Layer 9 of a small transformer language model trained on English Wikipedia (22 layers, counted from 0, width 96). Numbers have three digits each and are written without spaces.
In attention head 0, each number of a token's query is one row of weights dot the token's vector x plus its bias. The head spreads its attention over the tokens so far by the softmax of query dot key.

Query weights of the head. A number n stands for (n - 500) times 0.00099.
q0 (bias 0.574): 450479243466692513550551352657366580383480365418662565586451424503265710621543502615640620503575635314417544485384432551511419596640255651262309701466570677623663455471567433402350693593524335517561286321641407591612538682309413564508257190659591520523433487507589562600538518492484565437
q1 (bias 0.352): 523378456751761448560615667429396430804365656558461526622437489294235239328402477421594551191435707445435575475596554568368373485526578440491502363488522710412528423548615321672507457528562575411536528252482684591719435562451442425529568373614405413542564625638437475415525367421387581644
q2 (bias -0.589): 422385544299303274681292585402662587233457507801611458557257537653555545677466500580276456344589482692757432522275393673590468445769443285377345637501534513261842484657459326606532619607308461394566513527571725454537418384494437583414530688214567516674509381510476389582376711246568418373
q3 (bias 0.007): 365334545748674473483415701417427480512412725672657379517561297483550569304726585471467575527497652462504657520486553483556329516369494551489411551509342397536428506433467363405459561559441447340579496413470598479564464405644450490431523548761676475550304364664517440262284527570510485692
q4 (bias 0.534): 289528470457530505423658450677533384524268472661451515437403426397457515454647114293600719718392617448504634412472512275181609795362477788353399417575412609414589474552587285424504492517632541616584423632238808425557483579220540639528600570711506566441399495689438452601602578495423616496
q5 (bias -0.237): 330379605572551533371368496505500766174707409552459662559490477259750752408270502498386277450273690585345521580391583519520539363674476346565470221489607488330570519512614504448246534761428721596621514245489717277682566380542591424637413550267437598366672487545385594724467490577501289735
q6 (bias 0.548): 381502500318612382550589560451479774463415621505503531515421476609759577518323668463482446587491278488433885322533345361294504607647410635733465383461499413554600565515532515344585337343477642543389616673502456293553615348594535550465500588521731534805395323450534487424577590331484678768
q7 (bias -0.782): 456532436441420436610435547510654288387590438440612490468449456716645486623469625285473384356621799670446453352434356414298604551496714268396453556450397659340564360390585358556703172600758593636365395551897554465564485419465555509356503463478476680454594566266268423591346557461583606561
q8 (bias 0.550): 562791494388576308704716402438417634688691427258494309553714461352345484315457547548510598502485536716341434470435568329406490433418314550535561496614405347287384423356312565564413637727763484450416670575409558312468628566912586681533215623471364401415488519423492577545576532620567553504
q9 (bias -0.035): 515665727535417423438272608549574438515626267591478415590597562513506419513495451467522480311763740336367743549596253528575541406519475492459449626285390336348187381567548442536541470590475570516582524629716533553701548508213657383565700483563550560347612524499298581564753601540380361476
q10 (bias -0.212): 637478424374476331516633603583612574564516566186350312683478509469544533617292581364430573614390454437484636507349787626527478561548513497584477387601694558457350664362683501522541501548624414418337732602501432374073531654178610425615433202722589599641269546384416659596448351537549536523
q11 (bias -0.417): 431441487553493389392495779569240531580304483331452460359619615434383596430596312629493330690635682461443601442425470413480297417547465333627867536322362622623426504481925447722552593452600581524566742374746604447565441465430522463778435347489439321375452417654395485377379443600651386647
q12 (bias -0.151): 366633434395339517397417534713543520310535464504418485389502475497469445451364647383319502323642472578603735569684442515460500508357554622505270553531311484596423597548610546428594406429417515685373559360433609365369290502627417565723358378491592365703733515404565400706368656809540505713
q13 (bias -0.890): 657249477530348413322639599490543451795575510598251455439640593683598462517531685323311399822448382600551317673556433413597578456524617605353756814759367628433578521360405584420344253636199557718418467275723572381571647276399496657456583512345457337481562670303332415525455527376621444572
q14 (bias -0.099): 631545669552453493646486442441403633407387453385609386537674230397534437621464586536560314566736566434475501523544687600389651668474669500537521319674434701427594337436402385585523420639333512601623833442576256367463547596426575357379555414508334262443452491522557660340398591458419415589
q15 (bias 0.898): 661522505399419648704400533651392493403699645461503611685563666156226794563470433452761386454513446378327659504543638505376231501448820631247820314409379421335565535392446423453503449602653322687485302470440303447419447471620410545307419438588509501791502415589610492478474769638596630457
q16 (bias -0.349): 133560379537686707459616547478600544572401581454592462155333372266432597649493564282349482344427368512603606733407385439573498572340598481609430466563447489403432664497565681442221499461476591613413329450604465568425320340423378730660587616665574534408598703428506560479505511597588445384
q17 (bias 0.107): 566427678531631403535365292375458726575629748437361538444508410381456598425337457352233787664606703374357329598244497445341298536392538514616660600393596168545490522465417669473651476409372576535480574222226484513596716521748561576412665433694423332768544470664557631561513408510294487562
q18 (bias -0.535): 391548586477571539436448581366452333429610498619572407680568396507489118545464451571441715552568729562668386783533555428560586490553440648517550432481378392518554499326659463662366404569496394386674579499449555302280530427605634337598444401304562682467517408657396485288667316518589535628
q19 (bias -0.551): 734524603457768521424449723437401433604539305679659526748597309601542385484319192455360719410283513638389421590325451591430753656528400397395479734446435267373521630585468529464256581562415480578719443324371504501343433232523521258419589401489494576503513468614529488392265642790508522600
q20 (bias -0.114): 520593523426588620754594766473588405651905480426517469622623782355326561550360495513569419510487584353436455484624331626522436707406683389584550606299347334534559645262542636492582673274597698461266461534462547356314479428177350461528535754588378380471405428255707418580717732604308741196
q21 (bias 0.638): 497619285690435480398557582398215655506401682469725722701680452446338540465453402410506616383516443577521490390454521368509561674305448666350515293443412592588552459608471414458672621455571491398452669440410383455580523456745389616379570440582287620573307506544259674694517619555517624593
q22 (bias 0.292): 533210404469509500480345467376630522531485349726676663280492754276556524599293606483618433297717447591547261247565410503542425351526513684450671354588265515510616703560491440439463439373636561538481501657583642288477545473526322782521576478647561495806402440456570507706623442525452570501
q23 (bias 0.141): 630412382536508576583482448482543374602502403370411578310526283557631609259755344464393621586475425438632908315582417429565524600700426341330621561652443410235694599672494270348483499583352534581540396680663587460399591423550523247561253435475321448580367500373603447658581415461541336458
q24 (bias -0.648): 483349378264408581541534664743722617727459558635575524215510538732527476638405514445605453407626296478543633338531339739759475327586486514455572668657546263658773404442303609422421324541363585495521345591179497240480439559489474676653520544437379529358416562454535242668500684483416332425
q25 (bias 0.390): 327735572417453564554385556402236609634580370675703297514126502642570601475347587533611650601495462439478446387551662363705472452601424523377593583678590387421458682540552473597560469568484294480249614417479527530425504633544427562496407341396329462172647465505450656435695442616409690589
q26 (bias -0.096): 471652402386477429336691353257379482491492686342377513517281568577429722527660219677550542401432421420659540378543873456607581373441351504504485771441281539400401407486599331650388557462455264725503590502463539563278561707549411437358606365668701479369397601452502484667626374514527627681
q27 (bias -0.178): 618626349397782305592472626506661611250208403553515420434582608682664682703438429572168562455492885437354500562566617397360511717464637729495604425321433488279533461262295596393677348379405546507465571632461176226620367440475356659650750478571480585489615587288453457503602651787589491409
q28 (bias -0.071): 390358401387335652615667581615546662486520416542459687425423611552458389331445446453352496386425449420592363488658625680642474209464025566350522488608516420522556550440584496578590540439545720557604407781567366825392659368667564420504590470456413090604451677443605620426615437648423670415
q29 (bias -0.906): 535439596660648373478523612433407615339536416691391381390549441771610164697800421594368495605592212669680388663394540434645359419736480303553378403288498393268345389762591517450764394479567456353508475345477723533470505664585547197619567552393469317257475613510453293535519536424295396538
q30 (bias -0.661): 433780662400149644434696512622711579693174274731648572480278328673697637709446345691464380467519441601573412564568508645561456309690643406783486561405545442332692559646585546423678298415608744882415208631570480085421503410455394494522355503326372546658505477483406327657324488420539448481
q31 (bias 0.481): 426702633548289389524568330150414353743507475437458297758365570368345526414571279692455752663662439555379522619543419766529400700382319386728642169432428632433372498525439142646474417486552429323496447437266504608659577436639602683642507662716446366365547356621679530589546430653539592436

Each question shows a short text with each token's key, already scaled and adjusted for position as the last token sees it. A number n stands for (n - 500) times 0.0032.

Then comes the last token's vector x. A number n stands for (n - 500) times 0.011.

0 " other": 365473734529390636436708318632427654510747503180373358483661353356294651603492461432388898689337
1 " B": 424483742553449632483696281657421638551691475205428318503650344386313617583471486409461856665277
2 ".": 396461782561399626462697270611428643478779511210370325495625368330322628602504477413451866661303
3 " g": 403469727489421602438712312640462617525763546267409295515658377364268669515518494450418880673286
4 "ain": 405413729476403598450730290672538637555680527199408330486605363362303664530536529469430942672349
5 "i": 388436748512383630418742292641455665534687516217397329465641307366301635544492532427456899720323
6 " individual": 394419704471362599436714288699447646499709481233386311499620356364279583555549489433408912651284
x: 776483535644431497407387549384223570384492474452494542632514407514267519375509540574407644517463292400455617479578493442533438496646471294501513550567711458455357386595415490403477551540499497569529630409492661573772476751452577329499477669436291611433500667537472482431341459550541609593
To which token does the last token give the most attention? 0 " other"

0 " P": 385473751536401659434693327631417654498741493179381360484645364347301660615493455430412890675325
1 "au": 440423765484420677466686294635402630514691488200427355494641349354326653548481484415472847692282
2 ".": 390458797511364661435705297600424648461740498217380344479625373310319622577492486448446871685307
3 " In": 417475743503453684451671300631439600540730549227413368484651312355354674593527464449401860663329
4 " ": 312523689497460667422725292641407679549786501183430421521638385376354597563470466456446875669350
5 "202": 336527752509402661441731328642435643548720435200400397500592375421382610549523480442413906679324
6 "4": 354483749508404671394713317668432642531672488188393397515631379327357612545507475447435881702323
x: 724544453580440421415397529363239633444612476652446500542499404614458441286493513577519606566421342334408606521586489432489401417603540456376463512543661467392356433546441440410541511500506451570525756291473810537748512737419539353521503627465262573568397579560563539553417405527534586646
To which token does the last token give the most attention? 3 " In"

0 ".\n\n": 356468753522382645437691328609412638490761492189375362471654371351313664624504447428397893687336
1 "==": 368459756509380621446685309613409583457712510222360392473650350366375643632509431447422864668306
2 "Career": 382447742537355612430722356659406656490691465243363349491630352344331655596458450442450882671282
3 "==\n\n": 345484748530410618422696344587383666459744497248340361461584430381327653640460450409375916677343
4 "===": 345463726520376601437681354617377611452763494246345410493633388364346670640475402382400867630315
5 "202": 330499721524350634421714362614458625528752445267351403511609440410343630592490459380416901640309
6 "3": 348454728532356651379706361653423630488690491232357374531662432314328647584464472384437886683314
x: 767541492590449466496353519443189550413612518594452503549490419579436462338519549575547605669396362349394608550589444457508432372533574408358500527565657455385383410504441486388595595498503453571519696286456724544738471750478548312498429652413265631547342556535566515561410415538564572590
To which token does the last token give the most attention? 4 "==="

0 "ur": 380474749533396658433701311645426658504729489183377362477654345345300650602496463431399900693332
1 "k": 376472778524437699469689279625422624528681473235418387478654332307319586560461489411438852718316
2 "ish": 406463779506419635449704234674418635515653476238411354487616354320307608556491518441404872706343
3 " t": 426491731510487587390753284666428639496701525244413305486645383385303588534419478455347856659324
4 "enn": 442467779498481659464690252677443674505701499227392309484615369381323586556512458397400876687331
5 "is": 397449777483398639428683248667468711507707497218421314504633349344337592522472540406422903697342
6 " player": 403476715497463586466716290652484643502676502221386324471594337353295602517551510455397891705268
x: 679489515687360426393453545422221533439574473491538536576556386594381434360473512587406655547503313400379656489542433474479433467718454328523489502543658429420401490589506470397514501470550487583566718324475617644731447788340534358529513691488341613454456612524405411449409423660543552604
To which token does the last token give the most attention? 0 "ur"

0 " that": 355472742529386631438702318622427648507754503185376361475665359354296653611498455432385897698339
1 " played": 358480742511443567427769293661459668487693532215344344458618371438314612594409453447382894718311
2 " at": 373522738516441587444781309608467610528755542266372371470615304417351616589479461436355876664291
3 " the": 374468700559423557446743271619405630511748496196391363503670349418325627569409489424380859692328
4 " ": 341499679527420598450731246624408633520764473163418416516678393397316585552388481426419868678351
5 "201": 338509720557390616473708305628426626515744441170387397503640385412359606552457501425378869705331
6 "2": 380479737549394631424722298657425609494679497150408390510675406350305615551438476419423871719325
x: 737551500592482433413415508368212571397586563601437551530533332572460456311507572505517600642434354365417605557580454470485417448567587455379434519570642494380322412521402433383574615482509482556492724326474733569770527744433534330523475612450324624566320574561549532514326403539559560622
To which token does the last token give the most attention? 2 " at"

0 "z": 384474750528398650439701312637425658497727482187374357476648357341298650600497463427406897697335
1 " made": 377465783481408545404787315619478633497657534212347356446565363407305599543445464467372904709326
2 " her": 338476653481414612444748313639439615527711520211378328490669383396298570537482526485394885708319
3 " W": 428499762550483625459698291666409608538738487189422370506640379400305623552454493431447859653295
4 "TA": 435490761530471614423729295701394653482722468137393347502600369382328618548477496441468835648265
5 " Tour": 491477739458459639407670270710399642497681483187382295469592386418297578550524490436471832662292
6 " debut": 398519728493486575350749326717442655476659525216366301496606379415263570569456464459377863695331
x: 732534468615388443351441511352223623457548509514510472523460412601312448401522539529507690611487435408437631499590411494482447413653500334376478444604637415400437474519406431430559587479604499489489724402503649612783506693392511286594579680483403681409473676526371445457270503584510589569
To which token does the last token give the most attention? 6 " debut"

0 " four": 363471747526388641432710317629421654505753499185370360482658356349295655609491460434390900695340
1 " mat": 380454727500454624414726286653397666513721534254346340507691369393336570574446479465390858700331
2 "ches": 400516785514464604448744232670397627510702478261354346516635364382317598588452457409423890703333
3 ",": 340460766519378601443743296641411630536722522232358340492584374363306651568496450424395882686338
4 " including": 354461739500395610438727338605458628543765534190329382495623332406338633620483468364395878690304
5 " their": 360456695498384597430746287625417656522718489229358353485664365376289599586450489396395902677316
6 " match": 427504753509461614411766288679419579515728523249357330501650349379271605556470485430359877688335
x: 636477561670438444352443551388144574426609534518514543512525380558374472395532518513504644590506424395380672462623444501502466425621480279385449465564684423406414494603446397385499488487510439555480718407465565638769515755474539313484530619503401700520459690465441470474305443612416504655
To which token does the last token give the most attention? 6 " match"

0 "ab": 380470746530405654433702317640428657503731486178382351479651351345299658603501467436401904694331
1 "ird": 392453771519427639444692270686419600521661494233396351483631384341319632595474505473421930700336
2 "s": 387459781557436615441719240633397626511686440242414367510648353360317582565468502413421892726314
3 ",": 349461755530379621449727288641416648536733498218367357480581360341306650572496452431400874696319
4 " even": 334437747509425600444732315637482622516737504231386361477638393388283642573505472414369854694333
5 " if": 363489728521376608440731320624490582519821514236374376470632383394321634586519444391378856644301
6 " still": 323489716529393572446739324665445625500796520219389374465661372378314612556461476416364884673306
x: 675471566588426483486407610313118522470585524475379493626437407564436413280537550518462639533434400402469628493496459502504389533612510315432462535571733465411379353561406509446475499491509465540386722375372632655739448714505557385429492581523309621551486743594508528503376513617571517661
To which token does the last token give the most attention? 5 " if"

0 "b": 382473743531403651437708313639428660506731488182381353482649354345298657602498468433401896697331
1 "els": 379474778543426636465714249668416682498681452240383371491648352349338609584455489417429884724304
2 " in": 388492734515447659447760310616460632552736545215394362491623265371327606593499453436359854697339
3 " the": 362480689544425598444744274655413653528731509196387352495649344382340615582439477427375864692326
4 " ": 335507670515426628446733247650419654529755499157414414509667388376331574559401473443417868678342
5 "202": 364507740530380635446740297639441621537696429176390399493613374408355597555479489423403898694315
6 "1": 403475738536402643404722292669434621500663471162395363513672401341321629550461489429434874725313
x: 785561507623482463395418493362206567391596521611452553532520341559455451319491546515497615622429369349437594538592487463484403444579543455380461485535652488400310413536433428388585592483503462526489740331498742515775512756411560324518513595468324618566323586579551525546356417530589519628
To which token does the last token give the most attention? 2 " in"

0 "k": 383474750528404648437700306638423659501725481188377356478647364337298646605496464430405893698338
1 "ak": 406437788486422652448694244648454621514659461227394370480638363315335591571465484423421856687331
2 "ç": 395495745468447667422697286640413636522667447226426374496614360315306597583491527438438887735323
3 "ay": 415465788465402687426684261644452631514655475231424351512642382305304585538478509438435876720348
4 ".\n\n": 332490748509379597449684321581397640471759488227357367435604415363337655618496447408398908669331
5 "S": 351474761526390588438680326629381613501718453248365372444646409328331657594430420379464876666352
6 "ö": 375464770521411672503635347632397610510724472248375334472684410302306618611528459383423826660317
x: 686502682585474441395488566435177547406482395520450615464483468454432408209553516563499584631545398255430644497585433573535437436487494293500375601553701359454375394549399425434572514515495398527540681432467679620686416711514571386463490622465373579604383629599629506479402507584554592500
Which token does the last token look at most, and with what share of its attention? 5 "S", with about 40%

0 "é": 381475748534383663432697315640418659498736487190370368479655347338300650605498457429399899688330
1 "rid": 422489776509405686476717267666389646476677463276394369481634372331324609599487493389407893729327
2 "a": 398455759515371650430690260623429668515674457227428354491678364314291600554469499391438850732327
3 " Open": 490473752468426610422653265673427623493650514207420336444596340350309591558475464430424892688306
4 ",": 354476744543381625446718296646416657534738493221372356469560345366295634570491445420378874689319
5 " S": 416489757538454609488649288641391632551714460226377363490626372354308593607465455335424866682327
6 "ö": 409473769529433676523644327633398620533726483225380346493665391313308592598536459358402819662321
x: 652512694586468446364496563467142522420460408541468623475493450447417422175537537556496607626531437296451628490583427556526422433485503312530344612554695354488344417548427415409527502489506385537529695442460691611697442738471567403469480590489396549611384652601612531472400506576547601542
Which token does the last token look at most, and with what share of its attention? 5 " S", with about 40%

0 " started": 357469745523392630437713316624429651507737497187377354472652360352297654603500465433386898711342
1 " the": 357450703531399559445739279650427648494723499200386336505666363376316613580434489459390873711329
2 " open": 430468730512427591410757254683440617539693536208410350456647387427269623561429481476397873704334
3 "ing": 385482764542420640405761240676414602527703517212419369473647337421294567566418529471404895730342
4 " match": 428506781504515590409757284674414588513719507232386312479641349391289584569470494454341871702350
5 " of": 382488743538496625428737298628417620538755495206408332484632305366337618605469516423361892673356
6 " the": 369473714541456573412730279638400645529746500200371323526663346403340610583444502409378880692337
x: 698492564706434608401468584430063536417481533503415535573486424556293520286479521535516661559438346451547659536552438482498412469556548391412415531529620442374361378552411385455519575519505446495460677453487728626753491721522577354468489625462312617562456645563348492562464467484541551604
To which token does the last token give the most attention? 4 " match"

0 " contract": 363478744519398634433705320634436655511724496185378352474654362351295644601500460423384904706346
1 " for": 366483728508431650452748310621461579515737560225385403478613297388358563561484445455377882685304
2 " the": 353462706534415578446733286637423650507737503201374360508681345401337609569424499449388878710328
3 " remain": 369471716517406596442755321670457685530745529248411373482669380397268627554416475473355889689357
4 "der": 384482729541436639471698281682406619533695505184411374459661385354300592536411538485377926724328
5 " of": 361473718554409656478738307635436614525744520177408386486657306351312591592438525458375893675347
6 " ": 323505699497441623406724280637430672533761485150411396536661378390342576548442530446433899695366
x: 705548569590467478324395526364064580482538575536491559584516388568387493322503535573499508585470334431467614513538512376428406496540460389421454534550683542392395348547460443418521554490526445460494744338428745577796487732516528391520477609545311651591395640573400565566468420522463544602
To which token does the last token give the most attention? 1 " for"

0 " Tour": 382477753531399656429693321640418655498732482184375361477647354346298646609502461426408895688327
1 " main": 367478707492444621422745297667462644537698496213408346513622369412310592538470494507380900662276
2 "-d": 373522742523488637453714286674409645488686484184407403465638399373308581543445538500431872696314
3 "raw": 403458790461482701491693275653495634518637496213384331525660456382283602519489466410324877728358
4 " win": 428465755475525597410746304677467632538717518228385365506622371388293583531504491435347858695372
5 ".": 336487779517418613445707309610421617475771483218367350469619386369321631579500481411384881664341
6 " She": 349466731484427659482671330659405555548724493244398338462640371350297642550554450406427848639335
x: 678562580506472548444437542369157563420558460492470532502541348558418424333525561608412609549486360332423646482557374547550438511530478294433422612568740366358365371525429477407475394437615441518576681458460735672662485656500581427436473684449326570591435665657560434503458521604489519554
Which two tokens does the last token look at most, in order? 6 " She", 0 " Tour"

0 " as": 364477741530385649436706319630429653509753498187373369479656350352303649609493451434388890692333
1 " the": 364452710540399582448736286646427649497725502198386340506674351377325609584432476454390865696314
2 " Australian": 404468716573414602459705243692408622502690480176382379479637330378334605606454483461422835656258
3 " School": 439480694528395628468683298731381629479679462222413350495626334351345579552473491487422853646241
4 "b": 428461740537475699399706318650444646550665455233433324540674331335297654545477547445458832691278
5 "oy": 424511768492441692393723259694466649501632442235449310515622358332314617549505526425428895691319
6 " team": 396501695484438589460731310675467657489690470221403295502599346342262578527546478454407885711286
x: 687539504664427370388414518389267588452554483486502523508545330585343503340526474556406681537492376371446655431626414480498462423707506304538508522565707482399369426561464473398519496431560451539533697334499621642731422769383566365531531650427288607498444647589460467417392503641527570563
Which token does the last token look at most, and with what share of its attention? 0 " as", with about 30%